Layer 5 of a small transformer language model trained on English Wikipedia (8 layers, counted from 0, width 128). Numbers have three digits each and are written without spaces.
In attention head 0, each number of a token's query is one row of weights dot the token's vector x plus its bias. The head spreads its attention over the tokens so far by the softmax of query dot key.

Query weights of the head. A number n stands for (n - 500) times 0.00083.
q0 (bias 0.037): 553493574488441566469578453510519521593578543626586615568537589539368505409461571681397612456608555474508489522381466506422509403430455368558431561332386657406572545503560610644588471569237356620355459563687538396706671600545589439551302595614553574463458397582428584387403461564503550659522392397468497358377539526436448353603547446437606623388540391357386597380670484480536494506581
q1 (bias 0.004): 475545500512389544503367554391609593339337510477480357416550613582545538573315532630544352523469506437558500625556426485393391455497469553613384509291650473570628511446355461295511526356482456603484470757577588528490352638442545442580443427389475608435480720441536599440400544529474460581358405560441497387660490442702697627665436395571567500506514373676416427522739461427366566391611
q2 (bias -0.034): 463548497512417485566497612389590464697447423474465393358426461344444487524567374478570322578544263445703565453364488500740365528404550528543506743404405467650202458483575551519618403522488477350332424486607493491575592491479413514563644596412580588409500678522458492578486576389572500518609449525389531427207628390541491312623646550494630512579452529413436528571545483542494439349420
q3 (bias -0.021): 474497440457475460550529476463500483462587727606374533609613605454440623411477370378512375708448509291473425430650537500541503561428571400571438518626445420503430396506536366568627476314430387329542266609464595651681634645315369428608493338393363470457404397651520560515480643497566560481588606463297429489348587350458581388572725421696529421612564394484399436384684579607566410443548
q4 (bias 0.015): 676479445407506416478429476441168603253487487508500586377582519461573650528471571483495480390477644364621448533693623535484370361572427458551444440629688555396459543539616418364486438353595576627516484592578476365620628617615540442649477292484414573580369503559460512348468533491384419462467535592513465481475402511406591521379446320460481452570296347426311599390670753437482398709515
q5 (bias -0.053): 356588520377551560473343738353365513396374686457367502601457479622555412430404579641517468500374468659540595618619536449488415572436567466618512534474456350536582426384377467342523508431462570475370366475479554591376389625500582431519576505400434456427625533558386595497474390609656431536406474444479560486670451520628575544538450514456424414658394463634475446595597379616373505374483
q6 (bias 0.090): 686348474605388475339530274586491517560602388553744494378574601707643691600420557471512717337536482609457403376432371690362500356500334434477500564503569666432497462473553544474397493527500527474450609576600459314538509546568677365701433512615395602604408468537567476394353509677448248554435282517630529456607712531392494440490391367478542537568476509520462577514492576511494543648628
q7 (bias 0.020): 497489394465434543379439352459297497376477673541332417544390562411703521528585568440435477319552578371503506631417451494571531471605562497520435357688614549528549655586358698364436398500607835566650456500560449356466563413603429635559421423484603525585495556490727480387601700518321479372497611577569410693562463475412594559467389463543497730494395444420535491528341551637497632563345
q8 (bias -0.006): 379502438639654430522436489580465503641558542414638340529448420387535488412488224439581624613579368417590453355552581561549667460339556328372532489706422522443448448546529487512620590382412551454473506428441555686548408489440295513514363462544577493441582486553614557631387516478438584511560572456565549502402407457402407487432558384340425456412697572526651576559406562572414397529386
q9 (bias 0.057): 508498415472347554411548369490555592546461358552607430342468572489464582602454605382591654353477523637418568392452454514498530454545332475492565599546438645582520580572489492613394419571492572522440549470534476318509544367597673540489448668573450539624484570491590486456407508419482403429492406565556623341513663416224628492457357529376544558381611485458514563412348527500606586506437
q10 (bias -0.003): 474540457449519512550507476444422520340500671478367609672537546728715554465365624466417440413327551653509669668448558562533553312552497529540510515543376525615474523320347450291442536477543574471576306402515377487444533561588428491494527497608368373670511516431526320249471509606446546528264565488559665527628362385619563325553338488591474387408538381227532488574572390660488640602656
q11 (bias -0.009): 549425558472323245629375443436676433314284493231390430425388456540542530539637582393488573512556394442633585512360438493740450588362445747595493530362462425564559529388539494315532412454596470461473468485427524569551564451368503564626527477437610638430584693360602460521491543497609632529537581515416654385475631500626589383464582519667542445525470545569308402624405218589366485355475
q12 (bias -0.045): 434477705364705582415595633514611503598405422505394421543345379407551495553330361614531420445373436457536452437383444547559379518553588611470554436545509491646239444462263560449452511420632526382529562679371560560443380473607482511461574531360584333508492722551573519587389604423576397346583287548529437587467624399636540471548454446710588610551526532535642406489508346610477350335491
q13 (bias 0.014): 488604495479472514466473511439621416391500564683691398557559510685390656471651557602511624470515423523368372550551489337442517396430400661592343596357551389474588548514598291524409400602517491445587547326442785574517525361508574458383512618527400560571549506464304365571537327553508503581402476503515497522526498457492445370542416371523529475489637448485544403445364251538519680480620
q14 (bias 0.008): 583492544449534500274441503422305475370426439458393585424336377402538587336481592503346557420587572555349614561474539488657536422529542578532619468595660535345503478386370556460555383459647806506497542470629611377469557344610643497479329544419467551577500610315721489295578640474469541446445525382702522500512452575477602503481400529631509439416433463305424606478458326474526486643481
q15 (bias -0.067): 314522594592601634509497722424469658494321478428418484621580367562356470500540514599477417595546362544454549480583462412559619567418472509419540450748555315426495524578542388631459481485612544455666497468352774578410388438284410576520633303382513465479410471555435541506563491455662514382691470411470337465422602497523509525292443457477377531417445602461515549314467461431542347554396
q16 (bias 0.011): 628478634522432385429571483458523592315564595547377513436523637603495604482401638608438419382325531521592624662401430335399397555503497386580416483516567336503481511528592497605516407457381642509615326533741494405583661583621639473638469624528402526470325488422432383367486448489373497631474436427490503365576535547356812293540637413544539454543483377332500522430505568456560520434647
q17 (bias 0.040): 630479450529330680428526472414479643332406515595381407394511650523549503393439579550508500407481545588366493652393486463402306402697376564534367472404586547404473483420485520304332355439639624762500507603854607298531694518676616326493442599421553646450472601580671643441412433756451496573387319590531534419651568594366842610716336475514500641443476452650313578480816432459375595459534
q18 (bias -0.014): 585552584409597600603427545507562581441546399443534503553610566631322546635391535575401516556561568629566593393491442445389456577446495482546512537234453418554522443365414384522774460478277292503317521449514346515636520543454618497529378454567473488273669529472375451407363385463610440663494497327508597316538428518560544453676554685582612342589508492479467423521614503435455560446573
q19 (bias 0.005): 522487449455460398474473475438563375540617666468655406493544575738445468577602547531590572513623553385631571567500521663534573389543449443509475422372430641580617403475470525505581545668428394489420543514402196427471497553658413381437656488582592475486495463660456570450441410566613510320582490425421652461495467584546524512426460572516427531567394371568375502562611589544324592446484
q20 (bias -0.009): 421646471506448643455456556437541473620294551600374495553487557469595557511360553490471444548456612608451668516495538577586432379539563459517592602511615458597416596452316527467542436408633605395475508507421376678351426459464357625487298551464546404529514635545571416351535653549495546401472415490530478528432529420673553452503391698664628448456527389341586475466418424547505515619529
q21 (bias -0.033): 299449596410685426701308648560513342516483594350402593688358358322562430531489560494468418561532299558477365352543540573400513642373621349392617568561400557637604578426493730451719471595361619507482582463423408503569413565448386541510318420521537495475630490312435393548569562572419461469507700553601337614433489587464253478433485599483507448661617707570674491632266478586574233469432
q22 (bias 0.074): 524485464594348497431567321591614493585428352536694482352447518394571682550411559303576638495508527557387366425518432407453482444443383505472406631560462487591553555596457514540474496586515448479584633458596573558671500388590521578472377554495585658590524549454611457571471518455473485394400478547480497358492679466460446444435497422426619385427647451457529459442477472444527590487520
q23 (bias -0.016): 419395635580480306508559495527511554412526464374579405407434439363431585411414455575401426597521579692558681409431292404535542586500557573579595600491383478681429419454441421582487536530614458445601560490216574529483411525525486680458596601421438313461452576444586532492563494481486459548481535324561520419590560570481701503506643666655407516624484594518649460467328354584484413555540
q24 (bias 0.007): 452357673657451316362570576624574378354567414451574401477500553393492627494425509551613484582558527594488537356585318468489399456611400567509597541500698650434549586659343428532380412322712500500710763531423581417379447455464488648255510598532469485480466774338483367444534569396468542351572573443434389425375490629437481558300437536663566572392578456526444335455473442530485551622562
q25 (bias -0.020): 491647475519571588409301669458648543503322405435440532464575599441465531635506459532611282602531338596512415633477531479459506600391611601551413497371550266344450432446543472429676614463555538497395461511636387448598443500365509566609428397525581617354568778351535410548293578366568612554584425402503592390412482579489485662494589439559397540543472660638554317489427455432486446470546
q26 (bias 0.065): 630483460530322557391494262636541553516464442409600446256621527470517574766512523385623749431632483389539572303508409663420540536391294521453497522573412480450463580593506589518420492557506534617515582590475406473586522444419540540520339487491458704571458534409558412399519494425470500520618524471579568358446632600265486579446478596506550547444589568592436546427341592482503586632509
q27 (bias -0.059): 497312655595649366550601660472503466589385579521451353478553419365528396336496427635505362368409361295605481638183509566694580352552668601498384274607596607640419447522371478532466553380602579322528500463352584736460419546451416671607536518437676348482514581627478474702431539406487601436543500722428424698490554353690422395394656424544493536388462535347554636534524349568506393469495
q28 (bias 0.050): 675489534491531439400610298560334537395555631553477538520380450478529518363436466531359517490583625637466628604547371204440518538521433506453397604568503461476594539457541589589446388620380690616628513451528517478486485546647587407460418536475510562595607275572453574556609430605396410634422573422511407541613466569487500445514600409368505410567468475473602465529512520575444641641533
q29 (bias 0.012): 503503477478530555485526430653467475672475523624610470555443368351590474522613421393581578374586494335431397431479540551562585448503414567434455370663433543653403594588554652522297564661657611406661653500412436719403347191679362466503546525577559594601574439510497457682514491405476524280572491701521525683485513393491271497358447530463472605386497576541696584497454665516553577419376
q30 (bias 0.001): 520390395580351525374339533504479459476700459328561393293528516520577656658547456540582497503566372162682462485435513667619431468445406526507430397628603356407512550609516550318479468254562581539523609666713469552570460359472509450651500416427526579427305668467737415530382642411567641430596377541538480437547419613528583653653486475532578608364583494592391429402528493492327411526475
q31 (bias -0.006): 460597514529628485443581460371425683249487652508483401637704474516482490466405608580481535460440535561426511535530492463360620561444598374474478543622545512417739464422387398607494470500464568518478270519546651338595650765579593651509574439428345468671466410522483569408629550605431363673418511403451419555437628425339627389500575317443463488426460326422369534396495450489572427731514
q32 (bias 0.024): 460559608459572322586515391387578528238642665414541403603593502653416483452656617620411647569593530466440562519450555410402605585419515488536497334435589558429578345406683424541542474494423321622427523449345561439483487600462645391608405352552418545562500506397435585420406443546562411680522529374560448524611431542465604479529449360581457342664471407671387618462539417498500486534517
q33 (bias 0.007): 582407401558403391587563492438603392440588641471468466554575590712362519458642410528489572605491495444562526503381482406526426354537507437531558561313440756452602482537751467706533425540411394489258586480484389474512576473372478472694526623683518522326392500555437409490336543452468628492532495550380582405459402532503610492500518573511520639503588445366483469390592470558413468489607
q34 (bias -0.045): 420543507378528483517462629454600522525530503349322556624498487436447540527599459626483308488503444458495374453414554385485560496392585601486505388552589442478581509479520577515541516442486541507467453409526489575510484420413488563534451385505665463358552534533610534491362462521572589458630726504469437607471385649561400438503542374633567549507448624633493364540462407506472366510391
q35 (bias -0.015): 521502445466488578606492599506297466512508587484450625515620430481528534410464547552337613505592475603365483467864558400473539489449397457528552513605461482373558560577568515435376369588439492566618513498485634392384452452406445437337376479505416460536420289505387540463651304614495432539421549562520430500536396598485379567475438574383465538452571564516558547412562589472515586527447
q36 (bias -0.002): 426622439455414580492417518585524432639425376563556525380337445523507457638529544341642532497529431520346593489598533449691448404516454572522544574594574571444387462608448391474410391515614574452483576429569479523384466270543475567451617518529541625535566716483497422566562516358423489375432456685486654526382638532629450505349422606401480478387516374331660578573390424429508586401401
q37 (bias -0.025): 439507487516390438522450519306543508359523615473288628692539519592491544574470687585373414546341476503607634539433500640466517574424621333550580519353380514506529557338474487447568609468486404414364268541513300465637627677429441649730566436485453434420514461544523468331489624486522563642552503464524538463492514377568636399459619569638564519519365396442460431482465407621514451572566
q38 (bias -0.015): 497531538475574391327532562522268502547481472459523405348487487379465531542519304457455500532505368692609633414533374505455477621563473489506514597630544461497263546567338570457534461519459625468557574507371559430482468560598632548379585526389402502481449417489407560515631449450425248586543554374520390446590535560467537475541587632407436518409322502452471556583420591562433402558565
q39 (bias -0.013): 451588677509670596651597538519641424520411563526430405588416459537462442652500463571440554548553515514427537497413437528563447509469570392433475531517421484581316408459500570575614494539482528557405505554234418525591405505539324441479341515619672442409598601492500442421398333492382472492557407421550561435428375481591599485612356534399492606523665546447765500425495421613464435533629
q40 (bias 0.002): 518487566408566553666503483581552415435568596654563394449456400626310513491428414522570535514522655476465575418482461414380346490593544466447534637351403734655369398406509411721655408434380449360406639505317604463447569413607479326355484590404278500475559521409415489571469544425469433437439534569482571459515427276454626435782429658571577448608601492540497514424674526513517590512644
q41 (bias 0.029): 507527409575542560294695433466558573464483650559426364596335725487519516516430598607565453533510601600366355603431270460408465476534533553543186366388613468730544403448464497530527457517453541695600578503564552609419564574438567630320409439397634634366615592627541553485396323583573346417410671342489342409472665577460474512493435378544588658550592554711545383393671406573418571305465
q42 (bias -0.027): 381491447344554463442503457450318580657552545433599455448428423400399480342569427550482481435525472455770502485453493377587518558316583473491528556576427552642512459568352547588718509591273500524483380560447606584572593487641497610510553469544461574505502463583558627648453526444657449561667438476405514550445496366490566398552645526434643413469451475445532591567514546433551403433365
q43 (bias 0.018): 497527549670210488523445472590823414506409603331562445503474631515478472580595590505598457609537528429688429474448500518538561495438500521581607371401460462571522468500655434473462523445371304676371547554492245648470486452398477692520460479692505543430625763377565463430388483571522596473523519374422458303474443503500573542472538646517590517469593558609527426569387388515480477402486
q44 (bias 0.050): 597360474442480406574604381601525367441509637537588381433366473539555461549551378347498734378598607413525466453371564650540460315577410633451488393421514714703484453380562591476476425524531579485431714479353397629471538360655557397613479534441445541537563477593571373519503442580492492290464583599598638517588471444348509414640309556517567503564564524603442650593513625510407621433487
q45 (bias -0.018): 534338551582610474461561652427403413679638538577443564654459520644492522384569390447513565472592487517421361459436457625483322327592429558442483488434616787272485470534514549588446547415593563460377702644572656500506488525475454331597472411446512429381455396640557512637503427531531487287608420572508423663607486674522385568602440369445517642430372599554292555530976493457447446527596
q46 (bias 0.015): 331556593595485426569407486582823392614545420485655418622396364409488493599551489552437597530578519526525406396472451589435677403506450467410738426381403631503674521412500618443476603554446457465379692387483456637451310467528486532403351531479495426374611480422458463514452497478607561381447524476714470607529432523525266435551364430592568559520583519533622495659437342558517478459469
q47 (bias 0.060): 540596405534347525467558354589516622592535327561642532287675605562568526647462517492550676381387527528628383424648493503405486472384284373556412553538489492475598600622644495367422478561410470508506421423697373474585599422476636472492456642604531588592479406564333482458474427581423487609399463561445514344478587468343489450404575508494477495408612474517511560424404693454569519429509
q48 (bias -0.040): 494495505488722546357563547527292542563536543593550559541613388315587582365361437637408558415611578491537374421545576449588526332447457548449567500788537537479492612585294462590438471394540623482630553407497745616507450397534379409405454500518492337558451417754497592594538531520494497387416451534515357600557478572478370473382544378431470578402478500375582619395655478541649397597406
q49 (bias 0.037): 513603442490456656341578470504365626488387356656446589426503578355751487544237503346422530363474503621354619570617467458456447381509459497480359590550358327630462596566221529396334504556598600576562513457536520419567515706555422601456467454383445543695457394500564436422599451506410367639381447626626616486590585489430557666641389546463320512491570589529608579460431689558488730634476
q50 (bias 0.080): 590466397684381562367752304603419520482519333672620458326485618470542661522464534384561628479588542503357601369616406461435515408582301490511523563613583568462570549783490448614465429549494593525631481603551544310457497416524544486348328608720529520611497304546621567396465391485267409425357538577639481368599503611473563547428460491404497509436596385352497474361503627511536618649495
q51 (bias -0.063): 477478474477613506667394659355399521436482564463305540701472510638369346396646500627345353589420585532439579644427646441579418555591664485587569377431522590437513374397444516544569528452497433526294419477418475430498552602497534529604545373450560365307646503649411670541450494558530533574478473404466465552475303528621631616619521611443471552525356487571477481485635447535486360448491
q52 (bias 0.015): 753500392239475613459493479436515471291467669561381427530618563503666590558410538483525577274362561276432456589466608598351572340564442526459430297480562516404456564413444491493412376411469584426510359546582466546419518390705613322701477448556381523552546415633616488464447531680358509459334560720524581685676455441402570380543497488588694518555456374497436550468592545506545604416505
q53 (bias 0.063): 533459393577363683339570263651427545582570433659701327395463684517509491525560417399565640404565560547429563386465432464502615445542351444415438596592460554472503573562500457568352440560444572607557604425529429402433544382621551445446554626458460559641456416548627541428548474560396427424495482527505573381556511570313465567551351497371533505540601462548549609488462622540487605583420
q54 (bias 0.075): 573526490518425469449629358537546397633655518589737415391312541515654558454435497474555643304529570529263550547417467564512461309546416541440402419380522656471547518487403489465379393677420506624467552422576445471543524413703596372419419662617482575663587494553565475557413484595308429420348404588548515520581560548590446487586409458483486495503585444535511524628525460478408661451566
q55 (bias -0.010): 474254667651553447697515492570497596331471421438396455609506493303507459494518480583467452403473340560445392425405504515414480598552530506514601340548570461575497510562676601482463577562681548566642666544454623433529495486412379555469362433574562427451485494426586532505458445462424442503630473516660363564579421581423463487479384408410500629674519690629491495372301450480587284549500
q56 (bias 0.078): 635536409481303418611510360496648461342476409379624617215407551500398593710524640333426604513497500537442561442587397598423357470443348609507593616256497542397555473409725610418537345486574497517318640548670532381388579376532729421634437476439506717557514703280594475331436490475563398553465549461683642446441531556478549584558344558631584459526571534649351522601384540413509668457515
q57 (bias -0.063): 480437579556637437508471700585415416500497547398206594756416426637498350340549434603405480561523492542422585673456504428597486519575633540468477415550588451475415454423503464491454593422562509545549472482428545491422479548406367497492541467431492359434538577555413366521575449548508586559638539322438392636643338567648478419526479486448310548478417584460444474450605351622386422573483
q58 (bias -0.027): 356384547560479524310571602557511410508488327474497479500500549320543500397547414535637371503640489439462411433576449420612476437677377634468525357665589568424419583768339478575256581447705379616613618563489523608401400408477357635390595535544522396533403536535514485563430418387540671389617461538362401601402394684509368579337497450566463596401520449429548469299453487424457471543495
q59 (bias 0.023): 538547511568371432414288512412325554412365490397527467328600556389500591434383552554548477544626292616606408533670378446416423573470430532577386622457680316456517503544564584339649487416555592569474440662746490391598518584512636446549428494358423730494503627279620504361448527572482560553509474355473427305432555547278733643539580530451525482446494447638334570480486514348387506509563
q60 (bias 0.004): 619577584640542640316510470504521557619477443541388553438663624675621484490421332634366464593627566548540456589512451468484422511427492471585329533417388323331418555644471620359497551539497430541487583569506432484508434512217412497540374394461724495434519509549396508410485384570485603582445379270409529294640415629594525684723507460422349582500482559581418350486721552544272545423627
q61 (bias -0.001): 648487441515503551304662521481402591370616486547420687539672689655473475655510573596445544439454586616435553659600550599330573522559433477539403436466532399451565650564550518503364525794497493630650397491524531253549567586556586574456524416586471402456405229691312545381580298574439414638372458439530539478579392688494433600433500478421340565410321506454568497350475762298448475529604
q62 (bias 0.004): 542484523593453342537439479548622466694677420500503633406473454628518500408611340517510579627607587374673324542479565471609361421497524455549536458460475669560523477476519532367578567529332357528484538551634381834553408401485484342562549571600517455440418540575552484616361397548697690419512441494340497524552384525594356541617577409311577397433579468574535480503839606366411596262529
q63 (bias -0.003): 547423550612489455455425509521448508477466435532564524395686599570470539433592350236636331543475523475559368606530528425555602554512516632526342431465479357331354455659650432538539616411509448420487387508506520575606451550491467441587622519569406517472329416411394592529458532442474746552497366339404637409662451670453500591519692414488224383529361486353387432642657626452471433355711

Each question shows a short text with each token's key, already scaled and adjusted for position as the last token sees it. A number n stands for (n - 500) times 0.0016.

Then comes the last token's vector x. A number n stands for (n - 500) times 0.012.

0 " bear": 307219715605320608225460775237350447696269395736224193352520582674234576388518240833344728405376390446723531524524464636403306715457408597626256748267241768318289252706225718692239356283612441
1 "-": 264176791589289685138487794216422495845304427823244099268491595813192542421544150933242828387342265478768480650609452701462259684436347674621174751153134799356176171705111814741153232270585394
2 "like": 310198755614325714180440719214370464846288413755194117344510589833192559352529201922233824371321346417736492537616464671461235708393417673691190770234135792391174203746162733719168236280573401
3 " creat": 236231726573326714167487739199423490785256460706235103369483587834187528319639177886303702448332345396790438505652455595400285712429376644627178682273125793354174196670220804612195307313574446
4 "ure": 279213735609320761146419682199452559811332440765241121377493571816175534337635162864243730436312326448802524574712401603377234677391353697640174744230100823379116178658175799700179247376631400
x: 452543503518377513386501241360520551550372425649532546445529593338554783508531459555531541475493511512548491391471764451404505445467416579597664470547505494547489524603463524483377490542445405577482499490513498559519531480554551407627475619580407586518483503524584638482490415489587536503555436531483507497520444410538434436472440485488548407523470537447405482462543427513646483417267
Which two tokens does the last token look at most, in order? 0 " bear", 2 "like"

0 "qu": 296221729611315620211466775234333440704282419753219204338501584690223563401532223831335713400394388437733543547506472636405315712439399617622246751260240778312285244709226723694246342276593421
1 "ity": 293194772597322732156435645230317442827385492804183104395491605792170561458624173829233757390317346383798580601583530590394281689351309707668180764221164818334158178724176766816203244383545378
2 ".": 316157691608266609193447704266372466810382465847218129333490603774244580492507231836277764391369382455805555549568420640408327668462321709729214758175233742304220219751192762789154286315558358
3 " His": 356204664562359610168541693291335371782266491748252225306442629735261572476424230890317761334422316416726588565524526601432359701375363639624264811303282751324253265709184705751206256354493335
4 " ball": 310157748526386759129500698201414368756267487833206223356526684805138448373525147814293682288386294397792636598596503635347340675377309676562192771312155854302234209686147843706162334442455335
x: 454497447512448534440657343424573532528465501523501488448505553345546684529539407517506551474509619567674616521503745551428465429475458477461639546587598472482504461499438516342486497412585499334497440519482583451388520442557592541381528520461542540399422501632509731521400378453509393452437440548566639350483453562474670523466420395568586477524528405485494475506471566485617522517213
To which token does the last token give the most attention? 3 " His"

0 "al": 308214730608327621220451767235335446705278413749227195350499578694233568393536220834334715394393391441736533539525470633401298719432391620631253754254233779311271244707223718694243331283604433
1 " struggle": 297118734664285722127453785187391480744239369763158074402554583818142494295574235879242794342341330416781537491673459617361219729485372620642175701253119811375196142696134794705163294339533470
2 "s": 344125734593295647134432737233406443780258445776221078410497587823171546398584201873221764359301265491809497538657456621393189736466336676720220764194154795318168167707145784782153245351627485
3 ",": 364187654620296666149405721232436450763397413744248111445525563773232592427506190851327728319351363523767538507614430664507373695518384666705193759181213786359181254663175758706142249350611372
4 " he": 376152635596290596143370712264416350731295401748215126445472600727209596435446256822313704335360310524696591553591435645500315677505324561599252752243264772293267243657191751754140295438556358
x: 480501580531387449553551278390563488523595547435488463432475599435471628450434436437589517554494591471524546498540733520543567467428512459457632525415541603598601471480458638496424358558502377465458525409459613531480557483554533600521537572618537521523477501640523720498528444493540336501438387483435544455509441429422533414510428365408531474579612496380476519489466406500652531597184
To which token does the last token give the most attention? 4 " he"

0 "ity": 303211733610317630209457763228336457708286420752221190352510586691221575394539218837325720399378390448746540541528468634397304718445398626644242756247229788318266240707220727706236333280607428
1 ".": 310155685620258605180454736250387468811370460842217120321493625765243599499500223869272769402359379472819539537574414665410331667479319711743194766171232748310218216752166783801137288285568366
2 " His": 354187669563355605158536709280335358784264482759248210297434628739254565469428224911309778339420297421728582574526526617426341697371355646630259822297274755321243254712170717761197247352496348
3 " ball": 304144751532380759114507724190411360763261489844205209340525681816128451369524132835284694295383290402803636598592498655345329684375307681571176783300147866296224198697131858713154321430464337
4 "istic": 288169759536355724178531699208353412833305485782183146324510593812162516382544176864268746362349339358799589547572562633387319715324371690673180769283154811352180208692206756706160246375505300
x: 387528437523378469452638224314519574575555429537567491548467563368437677416528534529547502438441554586509619379487767510498414429481426448633581464596549514480544562496487487390427504495511502512655559539555508434614527406490522409508477590542457406464417530635484682456456359479480472429550485588470581461543481519521555521396479559519545375414546496505509486516562557504599474465243
To which token does the last token give the most attention? 2 " His"

0 "d": 304222712598323617224444777231339441704275403749224198347502576690236571399534225837334718402379393447730532530511464643413300711440402633634248756253234777310277249721220726695240351281620447
1 " as": 341230723658315623185377750251376495793292355720196109411508556774263546375482222876281773354342376477728475503567396667535275721442405696636192733238199761345208234705204750715143284255634446
2 " the": 332207754645349639159447709250400418798336436729228111391508666785252511445519183894259775378337282457771518571592428632482290701408367644649250776204195770394188236654185712741193248296655366
3 " world": 351177720637306711140419718274478391735298440781176091454548700778199503426604167875218700283388279461778526616706405634368314653454299672649193750286184827334178179622133791766172248352559413
4 "'": 349172737642321651149470694256362388771181415762218140404542624734201495358542195897233764360357294477770472598642428595439309732496330679600210734189179839344216204643143752733151258301617415
x: 470486434597397507554557233377580555468455490533554593511526539462508536401503490506470441385509569582499573516567756562521597469388432311429553559484482555618565524466514415462412443453507333532392494509595579491488598478550511536476539548619503458531440584648546668420546493498510574514531462610417501439451518445585448447537476423538604313483534459486529638501488482467519448496125
Which two tokens does the last token look at most, in order? 4 "'", 2 " the"

0 " comp": 302224739611319609208453794230325445717269397754222195342510576683222564396541225850324724419385390438739523533513467650391315718453395612629246748250224781307274243708217730704242350268617434
1 "ani": 219200781611302738107457795217370435858265412838235119337436576830152575349613184923230745445364275383792522561571535635369260693464329635605194749304119799358188147694112811763190315314582450
2 "on": 237175763567282744133423712211362443865299452828170072337479582875137538364645160894185775383344301350832530610614442615386226681366324690681156768208068806364139153717168783752163194333581374
3 ".": 302153693596240616180443715256362490825377450855217126318483594780240597474513222866271788386350379445830545540572407654395340672466308696726193758165219740313214212770171772786133276303564352
4 " He": 330150649530307633135452727271366381756301449780198181342437557774201651484442228851323704356399310449748651532527511618434339679454294619604215801258276762279268261754154769786180267396485312
x: 417551578501407405537602300342546489527592529348506482459440517379505650522461503477554523507507561497509524503465705545529526480409455536475556577432550538522618517534479644450408306567576380484486507468442624521517548512520554617519583524607589553528445463637559741555532390494480388480446452503505481484506415473394547472454406315421602535550549474434472527502467365510559518637192
To which token does the last token give the most attention? 4 " He"

0 "|": 297223700599315607229465791234333429699271393744206197313507571673250546395515234833335747411382392422725533549496460626383312709441396617636265763265255761323292264701218712711240356285631441
1 "\n": 270178629599330643185500779230392330788368440833171104236383582789237495443489198911273840417415282342771605581521468550366293689326279702642223883259220734375217210753133770790179220340544378
2 "|": 261191553550350693196465731248411259771394410811179139248471568743256452415470217846300878348410319286698644647461484576369297644295322654627284870322272716414248273690110745808187263452556438
3 " 1936": 255191534563322753149467723202459416788317521847213146288395560829227542404490213851300778353454381251753642522547453526312298682353322639635196867325173741393183178710145798769217234387538387
4 " |": 330204594531317709223473674277439345765374475759288200333455550759255492348449200845339789327440379327720589556522442576409352706355353628604264810289249729453257303701171735696226226395572386
x: 457579526556505449397598134405489472525450490543500558428463514412643566452519466505452537425485486470459557534455699481463584436425488489424566525561480499407494546474449515587401786468422374603527462417575520525511583515519567484489463435545550570485492531631508740502567456568569495526550463522589447491512491445491461488461515449437437529518487504472491532558509419463515489558212
Which token does the last token look at most, and with what share of its attention? 2 "|", with about 40%

0 " |": 306228712591299608231446777238345442700285386733220201342512573673250562394513228832343727402374405441727528535501454636404323706455404606642265747258249764316291270704227717695236360283648438
1 "  ": 263208698556196726130352711218342455791365398761194135386445530855181548411570164886213713341341390416788553562510454640486309642502344653678200681176157811367177249744211796687171242294573435
2 "|": 271254661573225718175388783219385403761355276745164105316522560770250485356602195851225785352341366388749511591566387642377303621490298575711271714247194758357220255689136732739175346355626510
3 "\n\n": 283251649550378601234521802232323467759345509802119207229452551740268477470506242875279812507317355399767586602416425577363375637387411797684200830228243730342267267759236745780224310275632377
4 "=": 311189738555317552231542717324311562801411561769208241231446568721309469522529288882275881547291296441765526691402427560414377651424466740646243803210245666416277332696280711782239220228577373
x: 394553472665544427434633220393584477533451548642597507459534539430455409464558488461547530469554451510407518604385782538552540456492385559498453423499553484475596489512503458545348440509589395573608595464520600553480542526488528448524513498510469637463455461412477680528590435388520460544557507619586511448526517447522523482436470421450417390410477546488481491607435431490596559552191
Which token does the last token look at most, and with what share of its attention? 4 "=", with about 70%

0 "an": 305214719601320622222448765239346443703285427754224199351492583695233582403527223824337706390392392440729551545515473634410299711433392617634249760264240775306278244709232720694245333283599426
1 " as": 344209714658311596199404742272377496784282405722191125408513568762267568396448238858296782344366377470711494511563410654556271717426426692647195734253207747349229249701225733710149268246610420
2 " fe": 311277774627260749124408772228397491774329416784242167427495600731178550337575167920292678397411363449772468502617443596469312737406328616595171714241134835329210189675161796664222311296535471
3 "min": 323201815659261756138424770216398400778351406822288165394444637852165533358598139888264666404350287507804561478606522647486349697410306705625160740215141818354221162690126814682218317300525471
4 "ine": 268228823610269778135391665221375505850340422787223134448453589800161583333620150893212714393319316411799559593641461614459242704380308638615162730239128833401155145693185754714169232326534382
x: 343537438503432465427527268331520519601536508569548606423516538436487860421501475516454470494506505501500520387456756478546521411373362565558638567538485599593481517491493578518433525554389414523517427522537488543625522535549568492579478575537449533480410579507525661458520401529486514462497447581518532421460443357575458465453410443530510401413502511495512494506543483493659502453336
Which token does the last token look at most, and with what share of its attention? 1 " as", with about 60%

0 "o": 304214722601317611224448763243343455701285417745223197358502578687243577402533234818339716395387396441732541547518466634409306712442397602634256748260245764309279249705237714695246331284605418
1 " Qu": 229212750636304738081425734205348417783291484854222120432455609800133566459637155842230642375389343394793606593565526636463284698400276636566146715224185849261161140749193814720227256338478372
2 "ast": 221251796622333781087467701201360446867339507823193142416462683777150600470655138843227694408340310322787569596546578636475284702366290601559150745272161838265165151692167798735269289292474399
3 ",": 334230695640333663176375711246390452774397426781220122450518564783251607505503197802316709342375378470753588544554465642579351688427374695679189781213221747308192253652212731703204243296603346
4 " who": 376125674618297575181342724290289377760312446789171122445473576761252631459471268826251728339343348498735605552542446601508317703452362674674240809217263751297256232741221712781149246361530353
x: 401499552536361433589618184353617560511535511500472443420448530432425611467384420462567500544532509492508531507522764500580595458430520471380583512418532612575494476513468565495454393578507384503521505454487642479522639512510534475466555567595554539537524473590517722462572527528612480458468500571494475427498409399470491423601421425528539460470628489375518538490467433476540472589229
Which two tokens does the last token look at most, in order? 4 " who", 0 "o"

0 "zy": 304220733607314624210458770237346457705283418755237192352489592690230583389532226840336712395402377437730544534531479638407294720435386602626248756267233773311270241703220723684249338277592425
1 "r": 250171782551322769108375688190398457855342553896205112394412684861121598486616104931154694364345274410831638652606514645465117662313266741646104819177092850334106138732166829766186210304497395
2 "\n": 273139657630362626168477789246375333763393432851163074268395568792242513481471199876267842421409252365779652597502498543406236693320283695646242902246230718356213190715138747797168202353547374
3 "-": 268156710582334685159462763239362378816388462868231120243439544779211509439438171906299857353430289362725587658478512594475274733309332688594215850203197746365221205692115786760184163333547369
4 " Art": 282168695552305758100482710256408359788353523791207140367386643845235540417572127813305736346382258317786605602564495599429325719358280639645184784271209773299197210690153787718226199337499324
x: 523569552514532491356662269450512548461483540473579522508531499418548679496539521520519611394502465528495622486501671506406397521337450574572580610465519514523454561532353543503363344409479416515504417459481619557498531531394526486470527556467543590531483407735535750519433408468441408515536461556538526496476452560475473410432511498413627408506445455564581565595501470479508480492193
To which token does the last token give the most attention? 2 "\n"